Layer 8 of a small transformer language model trained on English Wikipedia (24 layers, counted from 0, width 64).
In attention head 2, each number of a token's query is one row of weights dot the token's vector x. The head spreads its attention over the tokens so far by the softmax of query dot key.

Query weights of the head. A number n stands for (n - 500) times 0.00071.
q0: 617 594 464 523 277 347 769 318 736 180 400 523 457 463 229 648 670 446 429 344 350 625 692 411 253 678 606 731 507 570 633 665 472 722 417 459 323 793 614 538 925 261 483 314 726 433 510 397 241 294 542 719 331 271 568 337 341 353 308 559 708 555 719 410
q1: 464 465 654 514 517 769 594 327 386 901 635 430 375 573 260 574 205 190 356 372 472 537 719 650 331 640 457 423 643 242 473 348 650 357 582 513 388 657 722 643 464 430 659 458 517 289 359 622 543 574 663 479 485 611 197 532 497 657 549 620 348 568 403 408
q2: 508 297 394 408 751 502 744 799 569 427 507 121 599 444 791 556 408 766 619 394 366 529 338 609 195 390 308 388 551 291 284 611 510 191 641 535 445 295 449 382 512 602 539 604 465 653 566 494 354 539 549 534 538 510 475 576 692 528 297 730 654 573 379 654
q3: 486 384 268 561 468 457 659 398 447 592 456 539 728 520 413 412 435 289 561 537 475 344 433 191 528 213 568 435 472 355 550 575 284 395 345 706 380 647 477 475 495 156 270 751 785 243 546 466 502 332 606 508 509 491 448 550 709 450 411 155 613 516 548 456
q4: 615 481 342 537 642 585 185 436 474 436 677 479 606 727 214 518 341 573 303 331 493 436 278 423 472 339 366 412 618 631 407 448 516 769 444 592 756 286 391 452 280 620 560 584 425 505 616 404 545 419 337 646 556 457 603 687 668 293 703 753 620 558 349 780
q5: 535 220 513 491 538 457 598 516 356 557 511 513 526 511 761 627 452 313 481 485 482 554 492 233 508 333 425 431 283 543 529 812 543 498 420 316 353 434 483 441 566 444 424 707 574 415 750 546 489 266 189 457 394 551 399 545 607 292 507 491 606 492 600 455
q6: 530 445 589 424 668 622 400 863 505 497 749 472 251 379 369 543 324 805 468 379 305 613 455 371 511 455 565 374 462 451 680 621 529 634 584 508 707 522 632 472 452 687 729 609 457 591 450 364 579 482 425 516 328 474 252 627 663 395 457 657 585 484 455 583
q7: 693 511 689 656 525 725 477 507 598 224 328 708 238 665 294 520 629 549 467 564 379 473 484 481 654 554 745 490 401 467 195 513 590 471 494 625 475 367 808 470 433 383 332 391 547 314 502 377 380 475 559 479 539 482 308 442 513 464 535 480 387 257 600 363
q8: 536 467 446 588 212 662 607 460 481 595 560 386 514 339 581 668 570 637 470 201 859 327 519 520 489 579 517 371 374 579 237 476 600 514 557 493 433 368 512 564 563 348 341 675 347 359 504 401 278 280 505 548 517 421 361 418 517 544 795 329 256 294 557 344
q9: 547 483 479 628 241 555 301 438 756 614 557 588 437 667 399 493 607 420 529 497 780 674 632 332 341 611 418 487 354 613 437 370 400 479 398 215 539 572 518 579 614 515 329 525 520 463 531 634 345 349 652 437 656 378 390 505 337 408 583 556 287 680 519 543
q10: 366 476 683 502 325 384 386 656 624 475 691 461 364 467 469 367 424 386 482 396 437 586 435 499 520 481 494 365 370 540 649 466 537 614 691 600 556 477 351 498 627 562 631 472 684 586 500 292 428 640 526 747 657 608 520 560 356 404 496 700 538 614 335 665
q11: 412 452 456 487 522 790 339 633 591 514 509 538 264 715 382 522 364 739 488 633 523 649 533 734 447 427 551 635 458 664 503 520 508 566 538 617 629 404 648 596 325 482 635 360 513 593 449 451 595 776 436 482 663 607 490 821 632 308 704 673 495 248 426 486
q12: 757 450 479 730 339 826 401 635 506 670 540 384 689 391 205 638 645 338 470 276 365 495 290 693 671 312 642 480 488 372 575 632 466 650 491 487 574 516 522 502 540 597 655 529 228 278 454 458 851 511 385 349 477 679 476 683 738 436 458 670 479 413 453 364
q13: 553 794 470 623 606 544 565 641 320 175 397 720 425 473 479 517 442 563 305 667 510 288 567 213 626 785 475 495 723 299 431 660 417 426 482 609 520 255 638 616 358 625 414 693 518 478 639 307 449 718 599 551 182 325 658 377 252 553 531 563 420 213 531 192
q14: 626 321 541 646 484 384 349 487 558 632 551 617 450 299 454 247 464 636 387 534 320 485 488 381 337 525 378 654 521 707 344 735 362 310 664 658 417 462 593 586 339 937 628 416 514 519 606 410 370 606 504 412 527 266 326 572 503 520 398 760 716 518 549 754
q15: 548 397 627 360 662 376 452 311 533 409 850 693 531 376 526 689 444 694 699 464 190 549 257 406 458 453 696 507 633 320 518 623 530 551 516 562 283 319 661 746 595 756 419 567 554 348 611 220 664 245 637 357 343 332 530 495 263 544 532 555 551 609 661 478
q16: 567 565 366 503 258 267 437 402 604 586 377 184 672 500 409 445 700 496 435 433 718 645 623 500 612 468 551 525 242 794 464 229 502 389 521 343 544 705 601 371 510 375 393 444 451 250 440 531 273 429 406 537 778 367 473 534 649 455 477 558 483 522 498 520
q17: 425 424 554 686 340 285 573 378 279 669 409 89 749 448 641 445 628 470 495 454 498 367 509 455 402 588 472 573 406 526 664 641 380 487 750 640 615 545 390 516 713 586 463 320 575 565 501 452 340 417 526 643 602 418 569 634 471 660 459 523 738 660 350 558
q18: 426 750 450 436 451 604 580 574 571 231 448 479 668 691 501 411 130 701 414 503 617 480 491 495 777 532 350 432 614 695 679 365 539 344 615 254 611 110 499 512 330 536 398 604 468 545 410 679 581 834 418 435 572 235 615 715 643 609 635 512 362 285 459 189
q19: 465 740 746 499 573 314 366 369 587 653 585 539 641 382 615 485 615 586 505 529 611 468 531 300 726 669 443 665 592 504 687 435 330 590 408 491 500 477 400 600 415 937 511 444 626 759 597 680 656 491 521 357 316 488 326 663 618 796 350 523 625 648 491 525
q20: 699 305 343 397 652 801 523 826 450 738 318 454 786 624 389 670 728 628 684 315 296 420 621 537 624 508 449 373 543 283 538 454 551 388 593 374 415 532 587 516 501 159 337 530 697 455 475 473 703 674 532 372 616 515 209 620 406 614 708 536 498 588 560 312
q21: 735 317 495 488 624 352 316 611 478 495 258 825 615 472 289 623 555 603 423 493 763 657 650 529 845 460 390 826 388 792 375 434 224 479 678 535 547 499 410 588 409 507 733 583 505 399 384 425 486 574 445 482 779 314 556 396 472 480 358 672 627 643 436 900
q22: 676 512 446 731 444 401 493 507 385 586 160 386 571 514 485 636 389 643 407 503 464 367 596 514 616 754 371 250 482 541 458 514 505 620 350 694 532 399 264 485 549 619 438 429 489 774 574 494 496 648 642 285 383 388 805 502 595 704 611 452 534 379 382 526
q23: 599 608 623 427 419 127 488 453 451 420 505 293 526 537 359 184 383 639 501 860 518 475 404 202 556 490 634 535 664 409 547 446 258 855 205 328 316 554 319 838 568 464 438 524 554 493 834 429 876 640 221 785 454 448 609 542 401 320 628 384 366 719 437 581
q24: 680 762 481 348 485 522 584 557 742 360 444 638 371 495 316 392 331 757 447 236 679 218 467 556 650 539 327 517 536 519 350 441 744 166 401 693 698 539 394 371 582 323 461 443 563 480 667 682 262 631 273 620 496 834 562 537 433 689 439 529 265 450 714 530
q25: 217 175 409 587 555 352 609 551 309 697 189 808 462 760 501 496 564 311 378 787 358 837 658 483 340 518 575 623 481 497 652 448 728 724 197 523 509 382 311 401 491 370 463 461 534 279 45 647 532 705 361 510 531 471 632 673 428 424 419 650 766 499 328 442
q26: 374 638 156 520 578 521 525 493 448 706 560 345 589 616 578 530 168 427 515 513 548 355 662 626 259 370 596 324 549 443 472 491 645 446 263 659 640 606 400 203 430 376 537 607 369 673 545 723 450 517 346 613 419 422 513 370 705 449 606 309 228 681 613 484
q27: 435 401 354 330 467 566 205 437 287 538 685 404 307 732 242 433 728 544 322 363 344 291 520 750 568 600 828 667 298 542 305 390 495 190 357 347 400 543 799 369 505 611 648 361 508 517 453 718 527 548 403 669 463 509 340 742 290 374 410 684 353 459 738 496
q28: 195 346 437 364 511 418 432 371 301 585 191 477 499 563 257 382 533 499 401 651 338 494 381 313 563 583 408 519 413 692 526 340 555 479 484 438 730 733 554 259 736 427 423 393 299 591 355 862 626 375 334 737 767 425 577 401 155 588 155 229 645 171 577 616
q29: 823 412 415 329 318 658 482 658 464 565 478 265 636 652 458 631 584 263 479 419 507 713 446 474 408 638 469 549 645 570 342 496 542 488 511 21 538 580 399 467 530 593 385 349 243 517 704 581 444 445 472 218 620 516 581 393 684 609 638 697 364 598 392 534
q30: 475 463 536 416 706 282 345 650 405 444 538 521 553 259 240 421 502 532 492 458 605 548 565 495 765 486 767 374 564 482 308 276 471 564 473 476 616 449 209 548 464 457 663 614 689 590 472 387 230 482 655 698 534 531 702 390 521 332 440 617 695 699 642 591
q31: 463 501 463 708 542 613 340 668 325 464 533 374 675 517 652 416 252 531 589 301 576 350 567 644 532 346 573 520 431 544 663 179 293 529 659 510 537 693 570 574 464 518 353 592 479 640 390 467 278 515 600 671 425 526 417 556 506 237 441 615 628 649 565 624

Each question shows a short text with each token's key, already scaled and adjusted for position as the last token sees it. A number n stands for (n - 500) times 0.0022.

Then comes the last token's vector x. A number n stands for (n - 500) times 0.013.

0 " by": 645 481 360 550 422 472 494 280 377 421 634 537 664 500 570 614 242 556 584 195 590 501 666 564 405 508 467 443 513 557 471 496
1 "-": 550 529 434 472 408 338 642 350 273 386 688 607 536 661 557 519 222 521 743 335 522 561 632 696 445 596 496 601 570 351 509 515
2 "e": 752 485 337 514 525 358 538 191 394 434 681 591 719 267 533 482 130 530 561 279 412 496 592 630 365 456 736 491 584 528 480 529
3 "le": 706 662 365 498 613 360 579 237 338 495 637 597 506 489 628 498 139 423 633 351 398 578 597 596 368 474 694 620 521 508 533 473
4 "ct": 555 714 284 380 607 351 553 465 390 572 580 645 655 526 597 415 308 419 684 323 344 543 541 527 371 557 655 648 668 648 429 481
5 "ion": 497 436 385 356 625 333 678 414 337 426 596 655 759 474 501 504 263 455 620 231 560 698 542 461 304 599 614 615 656 625 607 504
6 " in": 362 396 608 412 664 423 690 447 424 368 608 592 674 571 705 482 180 481 583 302 511 542 695 470 389 470 555 478 483 567 472 526
7 " ": 435 504 535 511 737 505 654 522 330 389 662 704 536 547 595 474 211 453 711 290 459 621 627 648 505 459 520 600 576 481 572 461
x: 425 458 385 643 618 452 539 336 604 339 438 563 594 745 540 463 446 629 514 413 552 554 164 604 504 469 475 484 620 596 736 578 550 438 480 601 434 491 458 601 581 423 600 651 482 514 448 384 654 708 366 517 478 590 503 510 456 520 359 518 484 390 728 499
Which token does the last token look at most? 1 "-"

0 " ": 445 444 470 491 430 341 562 362 383 523 715 584 532 534 676 497 216 493 649 296 432 601 692 634 431 477 538 561 506 513 536 517
1 " |\n": 551 373 391 531 437 387 519 334 483 520 712 507 526 527 631 594 281 476 684 339 510 623 583 596 432 517 463 558 486 488 508 502
2 "|": 612 409 337 508 436 456 566 456 371 477 570 643 365 661 608 609 121 312 606 374 504 444 624 557 509 408 542 587 401 484 483 429
3 " ": 604 554 473 493 594 344 625 459 417 500 655 656 557 537 570 431 236 399 698 253 434 551 668 573 509 421 588 586 491 528 510 495
4 "20": 490 516 476 352 606 244 706 318 438 510 700 621 616 531 643 419 260 499 591 332 479 633 599 610 364 423 476 467 526 651 538 556
5 "16": 447 457 576 487 698 370 629 455 398 436 576 585 545 517 608 532 177 405 483 181 450 544 591 499 444 554 617 582 653 532 485 504
6 " |": 444 470 570 485 584 524 562 505 515 451 570 545 372 660 627 631 207 378 620 235 435 555 660 569 349 537 549 404 425 544 446 435
7 " St": 420 258 772 504 689 495 787 378 328 324 683 660 644 483 715 528 64 523 648 261 599 492 729 666 417 495 684 590 591 569 434 438
x: 513 400 520 397 611 556 335 541 544 562 362 556 326 567 531 571 337 571 422 322 541 479 215 459 452 450 441 569 790 534 573 311 602 463 520 557 413 273 448 445 586 381 682 688 604 611 361 359 596 549 514 420 603 534 450 523 548 409 530 390 423 516 664 476
Which token does the last token look at most, and with what share of its attention? 7 " St", with about 60%

0 "ies": 392 539 531 561 537 537 521 371 381 499 562 442 697 320 473 617 260 471 561 342 574 392 441 477 373 460 566 681 749 597 373 424
1 " B": 442 391 342 457 499 322 618 280 271 521 683 566 612 397 737 534 165 450 525 228 570 521 605 566 507 531 679 689 618 523 490 519
2 "o": 803 605 517 427 656 447 504 196 362 481 585 398 652 372 567 515 306 625 589 544 351 520 510 689 358 541 597 516 698 514 446 545
3 "b": 544 539 341 557 473 465 670 268 328 505 610 505 702 478 616 526 146 447 405 403 452 518 534 615 344 490 605 593 559 507 591 516
4 "'s": 428 445 443 308 575 365 648 397 351 432 671 672 639 538 568 511 308 570 651 178 755 498 671 573 444 523 557 559 524 629 501 590
5 " B": 416 626 640 390 693 412 725 410 290 418 646 604 612 444 758 547 143 474 561 227 554 532 645 581 500 500 710 695 603 526 508 539
6 "ur": 403 469 569 378 554 428 831 381 315 357 626 481 720 421 637 598 147 502 526 458 612 454 640 546 356 480 541 585 644 582 389 495
7 "g": 524 285 511 545 602 630 737 437 378 457 598 576 693 326 566 480 283 470 471 261 457 551 546 515 365 589 619 683 621 525 452 600
x: 520 562 553 456 517 672 603 532 422 659 611 545 494 445 510 525 270 504 537 347 550 568 139 425 657 583 488 426 689 476 635 680 488 587 524 556 620 491 577 567 609 704 613 465 500 516 591 425 519 581 517 448 725 754 439 574 490 414 475 587 638 431 528 494
Which token does the last token look at most? 6 "ur"

0 " m": 328 343 298 669 411 368 602 249 351 482 744 618 753 434 721 497 189 600 632 288 512 547 676 515 387 551 496 670 458 570 385 518
1 "us": 527 560 478 537 354 409 535 315 194 498 668 502 748 380 636 659 245 525 583 437 448 661 515 777 433 439 366 519 693 419 487 421
2 "ic": 494 636 401 641 409 407 706 401 401 405 578 700 719 512 426 462 256 436 589 299 470 510 505 572 397 474 527 707 733 517 452 497
3 " v": 690 540 368 352 681 327 710 306 402 431 677 644 747 429 740 509 193 518 736 223 482 605 557 454 356 471 694 678 590 543 381 532
4 "id": 555 657 302 345 560 382 583 291 376 489 666 494 781 372 616 564 172 552 586 365 364 565 601 695 483 336 605 609 616 496 416 438
5 "e": 363 461 456 415 451 288 666 306 362 307 692 633 649 329 398 548 145 526 567 280 469 543 584 626 378 518 572 486 617 452 525 550
6 "o": 355 407 491 305 665 493 599 418 401 521 550 562 572 540 496 455 363 442 666 429 318 578 455 638 412 505 620 684 658 534 560 444
7 " for": 498 505 607 493 599 536 689 456 409 402 587 587 586 497 681 571 160 463 583 303 463 530 644 539 429 490 590 436 456 538 416 508
x: 403 596 498 516 661 504 542 617 601 470 534 608 372 628 506 708 333 385 306 468 588 537 246 404 554 541 504 549 761 514 521 528 421 470 485 537 464 339 576 611 576 508 674 716 458 563 539 571 670 682 375 569 498 385 492 651 394 543 358 411 554 387 602 502
Which token does the last token look at most? 6 "o"

0 "c": 335 457 539 582 551 518 559 303 485 615 638 520 636 321 535 600 263 390 443 300 453 466 411 526 358 549 568 653 643 571 362 425
1 "ot": 538 343 615 537 517 470 524 282 331 526 619 537 734 389 438 412 289 425 605 472 463 502 501 697 371 607 681 665 636 550 414 402
2 "l": 456 409 410 583 523 507 632 319 379 470 648 566 541 412 471 531 346 469 670 330 551 541 476 533 449 581 593 645 712 482 477 529
3 "and": 519 458 405 492 512 477 518 353 445 581 574 449 512 418 478 505 343 370 637 342 528 489 437 516 521 524 651 695 702 596 474 418
4 "'s": 464 410 418 307 507 394 617 475 419 423 606 643 563 568 544 570 356 532 657 202 693 456 640 509 478 485 567 567 520 615 487 591
5 " F": 525 625 631 386 784 388 759 344 329 365 705 630 616 388 722 455 113 575 638 220 478 590 598 573 523 423 731 537 564 490 505 640
6 "ut": 314 556 598 416 660 402 695 338 235 394 678 521 711 443 674 693 153 508 505 220 612 570 512 604 381 419 608 687 591 549 494 459
7 "u": 586 533 559 461 596 388 724 486 235 341 547 616 612 585 572 518 299 461 612 330 595 728 589 609 432 632 495 556 680 559 589 493
x: 529 415 575 458 493 673 581 562 544 390 459 545 580 592 393 541 305 480 643 379 361 501 243 535 387 573 541 547 550 634 608 403 655 527 410 522 624 332 453 455 738 812 518 542 408 517 479 374 660 569 429 453 482 627 444 530 472 450 384 758 455 428 628 496
Which token does the last token look at most, and with what share of its attention? 6 "ut", with about 50%

0 " H": 369 435 322 642 326 217 451 213 271 493 678 596 622 418 729 506 186 577 700 223 604 623 699 494 381 580 671 622 618 569 488 518
1 "el": 459 453 436 559 518 423 500 334 346 514 629 500 559 487 707 580 241 545 550 295 504 493 516 648 416 454 611 593 619 526 482 557
2 "p": 661 537 463 463 485 393 624 296 321 383 664 576 636 512 618 503 209 589 610 309 484 513 506 614 341 456 598 700 607 508 473 547
3 " |": 551 547 454 445 482 385 553 442 472 471 580 549 459 668 537 467 297 439 714 440 551 559 685 581 499 433 502 513 402 594 586 471
4 " D": 584 756 598 297 647 386 640 354 416 383 677 606 638 422 669 534 182 521 674 197 556 532 592 483 395 507 640 564 516 450 421 564
5 "and": 469 522 438 352 619 385 682 275 290 477 662 588 616 496 636 517 176 433 629 358 525 574 570 613 394 455 583 596 593 599 524 436
6 "y": 551 392 496 471 696 478 802 395 397 365 583 453 714 427 520 496 302 456 578 364 487 556 590 535 286 537 674 530 689 587 583 517
7 ",": 523 364 630 486 679 536 641 451 490 489 701 582 669 491 547 483 337 451 650 324 519 544 572 479 440 462 509 538 538 528 613 571
x: 393 550 293 580 506 572 641 443 585 288 526 695 472 547 455 664 424 559 560 479 541 479 187 428 577 450 557 555 712 463 584 560 391 529 484 425 379 300 406 631 464 453 533 749 556 436 399 379 668 665 488 415 453 592 398 403 539 477 482 438 667 468 439 494
Which two tokens does the last token look at most, in order? 3 " |", 7 ","

0 " for": 559 538 443 567 457 395 531 299 317 490 587 539 581 523 684 571 123 487 569 310 476 540 631 573 435 500 589 431 486 504 434 503
1 "m": 466 461 393 490 530 354 577 335 266 541 662 510 707 428 576 601 155 557 608 319 577 517 518 641 394 629 443 654 597 433 405 497
2 "ed": 461 482 473 489 404 407 557 472 237 545 559 571 617 408 521 558 180 411 694 400 504 521 524 567 465 530 576 520 619 441 386 444
3 " in": 652 631 401 431 507 313 632 361 387 401 634 607 669 548 686 467 149 506 594 307 535 538 713 476 388 491 566 483 466 547 478 509
4 " ": 589 520 504 470 631 306 635 438 302 438 697 668 537 542 601 481 183 476 696 299 465 609 634 647 505 455 515 595 568 463 571 446
5 "20": 545 530 524 351 679 261 691 359 421 507 712 646 575 539 654 405 287 532 630 402 466 672 599 631 396 420 433 472 559 621 584 514
6 "0": 594 473 584 364 766 499 753 443 423 497 698 620 574 428 671 453 306 575 587 380 376 663 613 525 379 506 554 552 635 524 557 559
7 "8": 458 551 491 496 715 507 527 483 437 522 584 585 522 498 636 545 232 439 527 221 473 580 595 480 484 577 619 530 561 498 483 503
x: 498 407 347 612 700 571 479 489 512 533 614 720 513 513 430 591 240 466 257 502 393 539 217 606 345 461 559 580 700 507 559 634 512 523 546 576 501 551 344 614 605 648 589 636 416 575 547 341 424 549 547 395 543 646 506 498 452 502 446 510 629 531 519 367
Which token does the last token look at most, and with what share of its attention? 3 " in", with about 30%

0 "ish": 502 510 415 697 437 402 530 419 388 533 566 561 604 385 552 603 295 470 569 338 651 442 582 426 503 497 621 646 663 609 451 507
1 " A": 446 400 362 533 550 260 565 234 242 523 667 550 623 446 660 526 105 478 606 267 425 472 569 609 449 574 734 572 614 421 503 501
2 "s": 653 405 379 627 527 472 509 286 347 566 787 495 589 402 720 627 192 509 549 356 496 606 588 620 355 394 467 494 482 575 523 466
3 "s": 733 606 343 564 551 476 534 296 355 533 773 544 663 351 624 552 204 495 651 358 596 598 591 505 383 462 489 512 468 612 446 406
4 "em": 566 636 553 467 474 468 578 329 325 400 618 369 666 460 521 551 212 476 594 388 593 562 475 494 442 476 477 500 470 517 479 474
5 "b": 617 509 411 299 571 373 749 363 345 476 676 543 691 352 560 519 309 457 561 370 581 515 551 473 416 544 517 550 601 620 525 492
6 "ly": 436 384 591 566 622 511 581 465 431 379 528 511 720 423 603 545 326 525 652 465 729 435 516 510 334 502 601 596 588 524 426 556
7 " with": 611 552 661 427 616 434 660 418 415 394 646 543 564 531 636 585 232 586 605 318 490 513 688 574 507 456 541 469 481 549 541 509
x: 389 658 410 462 622 482 546 542 542 358 504 641 328 572 505 635 326 538 449 589 487 397 214 386 554 403 545 494 812 403 515 532 432 468 407 564 382 286 537 533 537 506 737 596 528 509 575 357 649 568 489 534 382 448 455 660 405 500 405 387 592 319 579 453
Which two tokens does the last token look at most, in order? 1 " A", 7 " with"

0 "ion": 511 516 568 662 327 434 469 354 280 552 623 547 755 401 508 501 245 465 589 249 556 658 478 480 369 560 599 628 688 596 595 471
1 "al": 431 481 498 656 475 389 427 405 310 535 581 526 571 536 567 583 203 483 650 196 538 592 528 659 437 601 634 533 602 575 418 415
2 " v": 652 357 295 438 617 246 653 257 375 446 695 627 765 398 758 510 189 536 744 218 502 629 556 426 357 452 683 673 548 550 401 566
3 "o": 651 756 325 483 570 391 542 219 295 447 634 478 664 330 631 542 294 567 601 506 284 656 585 657 363 428 552 528 616 492 558 505
4 "ic": 441 520 307 468 449 295 636 454 361 366 538 657 703 505 532 509 195 429 545 342 386 628 512 607 423 406 526 663 667 401 508 457
5 "es": 394 626 454 417 560 376 547 387 334 446 608 526 667 432 491 525 159 396 612 231 401 633 507 635 443 454 675 599 595 526 514 426
6 " |": 427 509 541 412 529 386 529 497 449 470 549 599 405 624 499 499 340 389 720 454 522 615 626 592 491 511 479 507 381 525 581 428
7 " A": 431 416 645 468 681 594 774 386 307 366 659 650 650 465 670 551 95 484 613 327 398 492 599 678 363 578 651 519 556 415 478 454
x: 508 513 492 580 763 389 609 458 551 494 386 510 464 652 529 565 377 446 490 343 558 611 165 481 554 504 580 503 706 596 564 311 581 517 557 425 331 357 541 458 673 443 614 705 558 598 382 429 655 477 481 425 715 410 540 509 425 464 507 523 473 397 628 485
Which token does the last token look at most? 1 "al"

0 " p": 318 249 373 682 375 363 604 255 303 486 741 670 688 481 763 459 186 523 606 325 445 607 654 522 329 510 579 713 525 584 465 547
1 "er": 519 386 344 585 472 307 626 311 404 553 649 511 750 476 743 675 215 383 409 342 491 632 525 486 324 426 482 727 513 525 515 458
2 "f": 446 432 363 563 534 372 664 230 393 440 628 600 599 428 627 463 194 488 614 344 471 561 482 553 482 478 630 573 634 546 411 567
3 "or": 561 449 340 510 495 362 630 379 259 549 588 603 612 459 614 482 229 404 631 381 584 666 535 634 376 457 491 547 553 536 406 496
4 "m": 543 563 429 388 563 491 595 383 367 482 639 534 672 386 612 529 240 561 595 360 584 576 523 500 377 583 459 665 619 471 439 521
5 "an": 435 536 397 369 447 343 688 415 341 493 607 678 664 429 536 393 354 419 714 372 659 673 526 499 427 478 476 692 642 545 438 496
6 "c": 377 525 470 391 622 456 628 539 416 506 529 618 639 390 523 534 316 443 514 329 375 549 445 529 403 605 570 717 752 480 365 419
7 "es": 472 462 509 394 517 457 551 387 444 439 550 535 639 400 408 548 224 430 628 274 427 533 497 640 395 516 637 556 610 582 474 391
x: 386 659 624 333 522 453 477 578 629 393 635 577 437 339 316 479 349 474 449 491 438 631 145 590 515 459 433 600 487 631 611 546 513 657 635 664 576 449 441 441 672 575 606 581 430 548 445 415 628 665 546 486 548 406 497 404 548 464 571 750 574 415 623 507
Which token does the last token look at most? 1 "er"

0 "p": 443 439 463 612 511 454 555 219 428 523 740 523 611 416 682 526 263 490 579 330 496 544 478 514 328 481 491 641 598 561 420 468
1 " from": 506 466 255 517 381 474 605 311 453 396 698 599 670 468 698 577 245 559 588 276 708 478 692 429 371 405 380 498 424 544 421 548
2 " C": 764 258 326 416 580 250 614 234 268 474 768 657 607 445 719 484 135 505 586 164 567 624 569 556 369 555 621 691 574 485 492 465
3 "al": 471 568 436 509 554 529 583 287 332 452 562 494 586 538 639 607 201 454 539 297 450 570 555 615 360 548 623 450 578 546 478 413
4 "if": 532 391 384 484 584 409 717 297 345 371 650 495 566 514 574 373 285 496 609 402 400 647 516 660 557 415 648 541 738 544 543 537
5 "or": 539 600 454 332 627 407 669 422 342 515 593 563 635 445 551 440 328 382 627 341 574 585 450 581 430 391 507 586 608 595 432 513
6 "n": 375 552 469 415 615 425 622 495 266 482 530 580 659 462 494 383 315 379 561 348 639 604 518 517 490 508 656 616 675 491 474 509
7 "ia": 491 563 522 378 575 482 671 398 405 469 663 519 611 475 458 623 313 423 641 216 597 506 483 622 377 448 650 686 713 557 541 448
x: 571 650 474 421 589 520 530 791 508 361 757 603 616 425 414 591 388 603 529 533 386 670 330 493 537 511 610 489 550 553 634 335 747 560 631 515 543 447 498 481 604 449 578 582 398 570 383 297 637 530 449 465 629 573 475 635 547 568 371 526 482 490 545 360
Which token does the last token look at most? 7 "ia"

0 " |\n": 382 377 445 608 384 446 490 384 506 539 695 533 526 512 576 567 295 438 721 358 526 595 611 560 493 499 472 565 430 505 503 479
1 "|": 474 363 367 596 419 491 555 462 373 500 570 639 366 671 595 615 134 306 611 383 506 434 608 553 528 410 539 599 405 476 483 423
2 " ": 603 436 469 510 538 323 610 437 407 508 666 650 557 538 575 435 225 401 705 255 437 549 669 570 514 423 590 591 496 525 509 484
3 "20": 509 518 399 389 521 226 665 286 439 518 702 608 612 527 639 422 261 498 591 332 480 627 599 611 360 426 478 466 523 650 538 553
4 "0": 389 431 454 366 717 361 715 370 448 507 678 585 580 445 681 458 293 565 583 360 376 643 634 514 365 485 579 527 594 518 527 576
5 "9": 570 443 516 480 688 357 602 435 413 478 592 553 571 526 655 519 202 466 533 219 443 589 628 530 487 549 636 531 614 507 516 523
6 "–": 400 319 591 627 762 461 654 385 358 324 637 593 533 602 625 409 153 489 660 209 447 588 623 522 400 640 686 527 580 458 581 547
7 "20": 505 514 642 484 790 445 770 472 482 487 650 680 589 526 615 369 328 497 654 307 491 638 605 561 392 416 511 524 591 689 548 576
x: 598 377 415 484 571 599 559 393 531 393 498 540 485 650 520 641 339 394 422 567 408 448 125 559 396 335 538 579 503 601 498 402 410 475 621 511 601 501 421 637 562 553 433 632 523 691 389 433 634 494 358 579 598 709 268 410 378 443 457 545 539 499 625 460
Which token does the last token look at most? 6 "–"

0 "ar": 296 485 427 667 472 370 550 344 442 463 684 547 626 331 693 414 356 575 639 241 631 602 585 496 423 350 636 557 542 576 415 635
1 "s": 442 411 429 746 503 390 464 398 444 588 757 510 605 354 668 624 280 470 589 306 513 601 565 521 361 418 445 550 554 612 480 425
2 " s": 650 520 292 557 639 358 604 331 308 521 672 603 689 486 612 560 241 438 581 253 399 593 601 564 338 588 557 685 591 642 531 470
3 "er": 691 574 381 416 571 416 651 303 297 539 638 538 722 457 663 670 140 355 463 347 521 592 558 518 384 540 540 706 572 531 438 400
4 "v": 597 677 444 371 588 483 662 316 384 412 532 634 644 329 549 520 143 407 693 320 544 529 519 432 369 576 650 593 652 514 268 452
5 "ed": 436 557 506 463 481 462 499 473 388 507 498 551 612 414 498 577 231 377 652 384 447 540 523 543 443 502 585 431 507 495 376 490
6 " as": 467 357 517 329 495 413 679 469 354 392 658 586 561 699 620 518 257 520 725 298 461 647 706 533 386 522 477 445 542 560 500 476
7 " a": 507 427 678 350 657 603 734 530 323 424 598 671 699 550 631 502 229 483 654 383 381 456 673 669 314 621 614 584 590 512 426 470
x: 452 560 632 497 796 401 597 415 629 476 445 621 487 604 631 594 376 549 451 419 541 519 156 426 662 528 567 530 667 651 521 497 592 533 461 470 479 308 534 628 567 429 574 614 575 610 394 479 654 523 442 343 610 462 423 526 431 466 367 461 476 288 611 561
Which token does the last token look at most? 6 " as"

0 "|": 433 431 416 616 401 522 606 447 383 485 564 634 383 703 595 578 154 318 616 395 526 458 604 516 540 392 515 635 450 465 485 452
1 " ": 520 394 487 502 474 328 619 427 425 509 667 632 565 517 570 436 257 410 697 249 426 568 659 550 515 427 588 596 503 505 515 500
2 "20": 523 517 357 467 434 242 629 263 452 527 712 583 611 533 648 403 273 506 590 342 452 637 604 600 375 414 483 467 547 660 546 555
3 "16": 478 557 512 431 582 283 610 414 391 461 589 579 540 513 612 526 176 411 481 187 438 541 593 499 437 553 620 578 659 534 482 501
4 " |": 493 556 522 432 568 477 570 467 495 440 595 538 387 652 650 633 208 402 626 272 431 572 665 586 342 526 515 403 428 533 457 429
5 " St": 311 670 622 259 644 382 729 286 299 358 700 637 644 474 718 520 63 533 644 264 599 489 730 663 415 494 688 590 589 566 435 441
6 "ar": 389 422 568 408 663 520 756 457 500 389 638 525 674 512 704 518 229 600 579 274 508 550 587 535 306 350 690 619 625 527 453 679
7 " v": 439 306 697 499 736 618 814 480 427 382 652 663 774 462 762 506 177 511 738 210 497 609 579 415 343 448 710 690 576 566 411 594
x: 470 452 530 505 654 535 534 505 506 537 579 577 435 660 488 588 324 593 417 531 707 752 189 431 697 436 657 545 709 459 608 526 524 412 562 426 501 394 420 483 603 422 672 523 611 525 526 435 605 728 497 298 571 535 471 543 421 402 349 468 412 527 633 610
Which token does the last token look at most? 5 " St"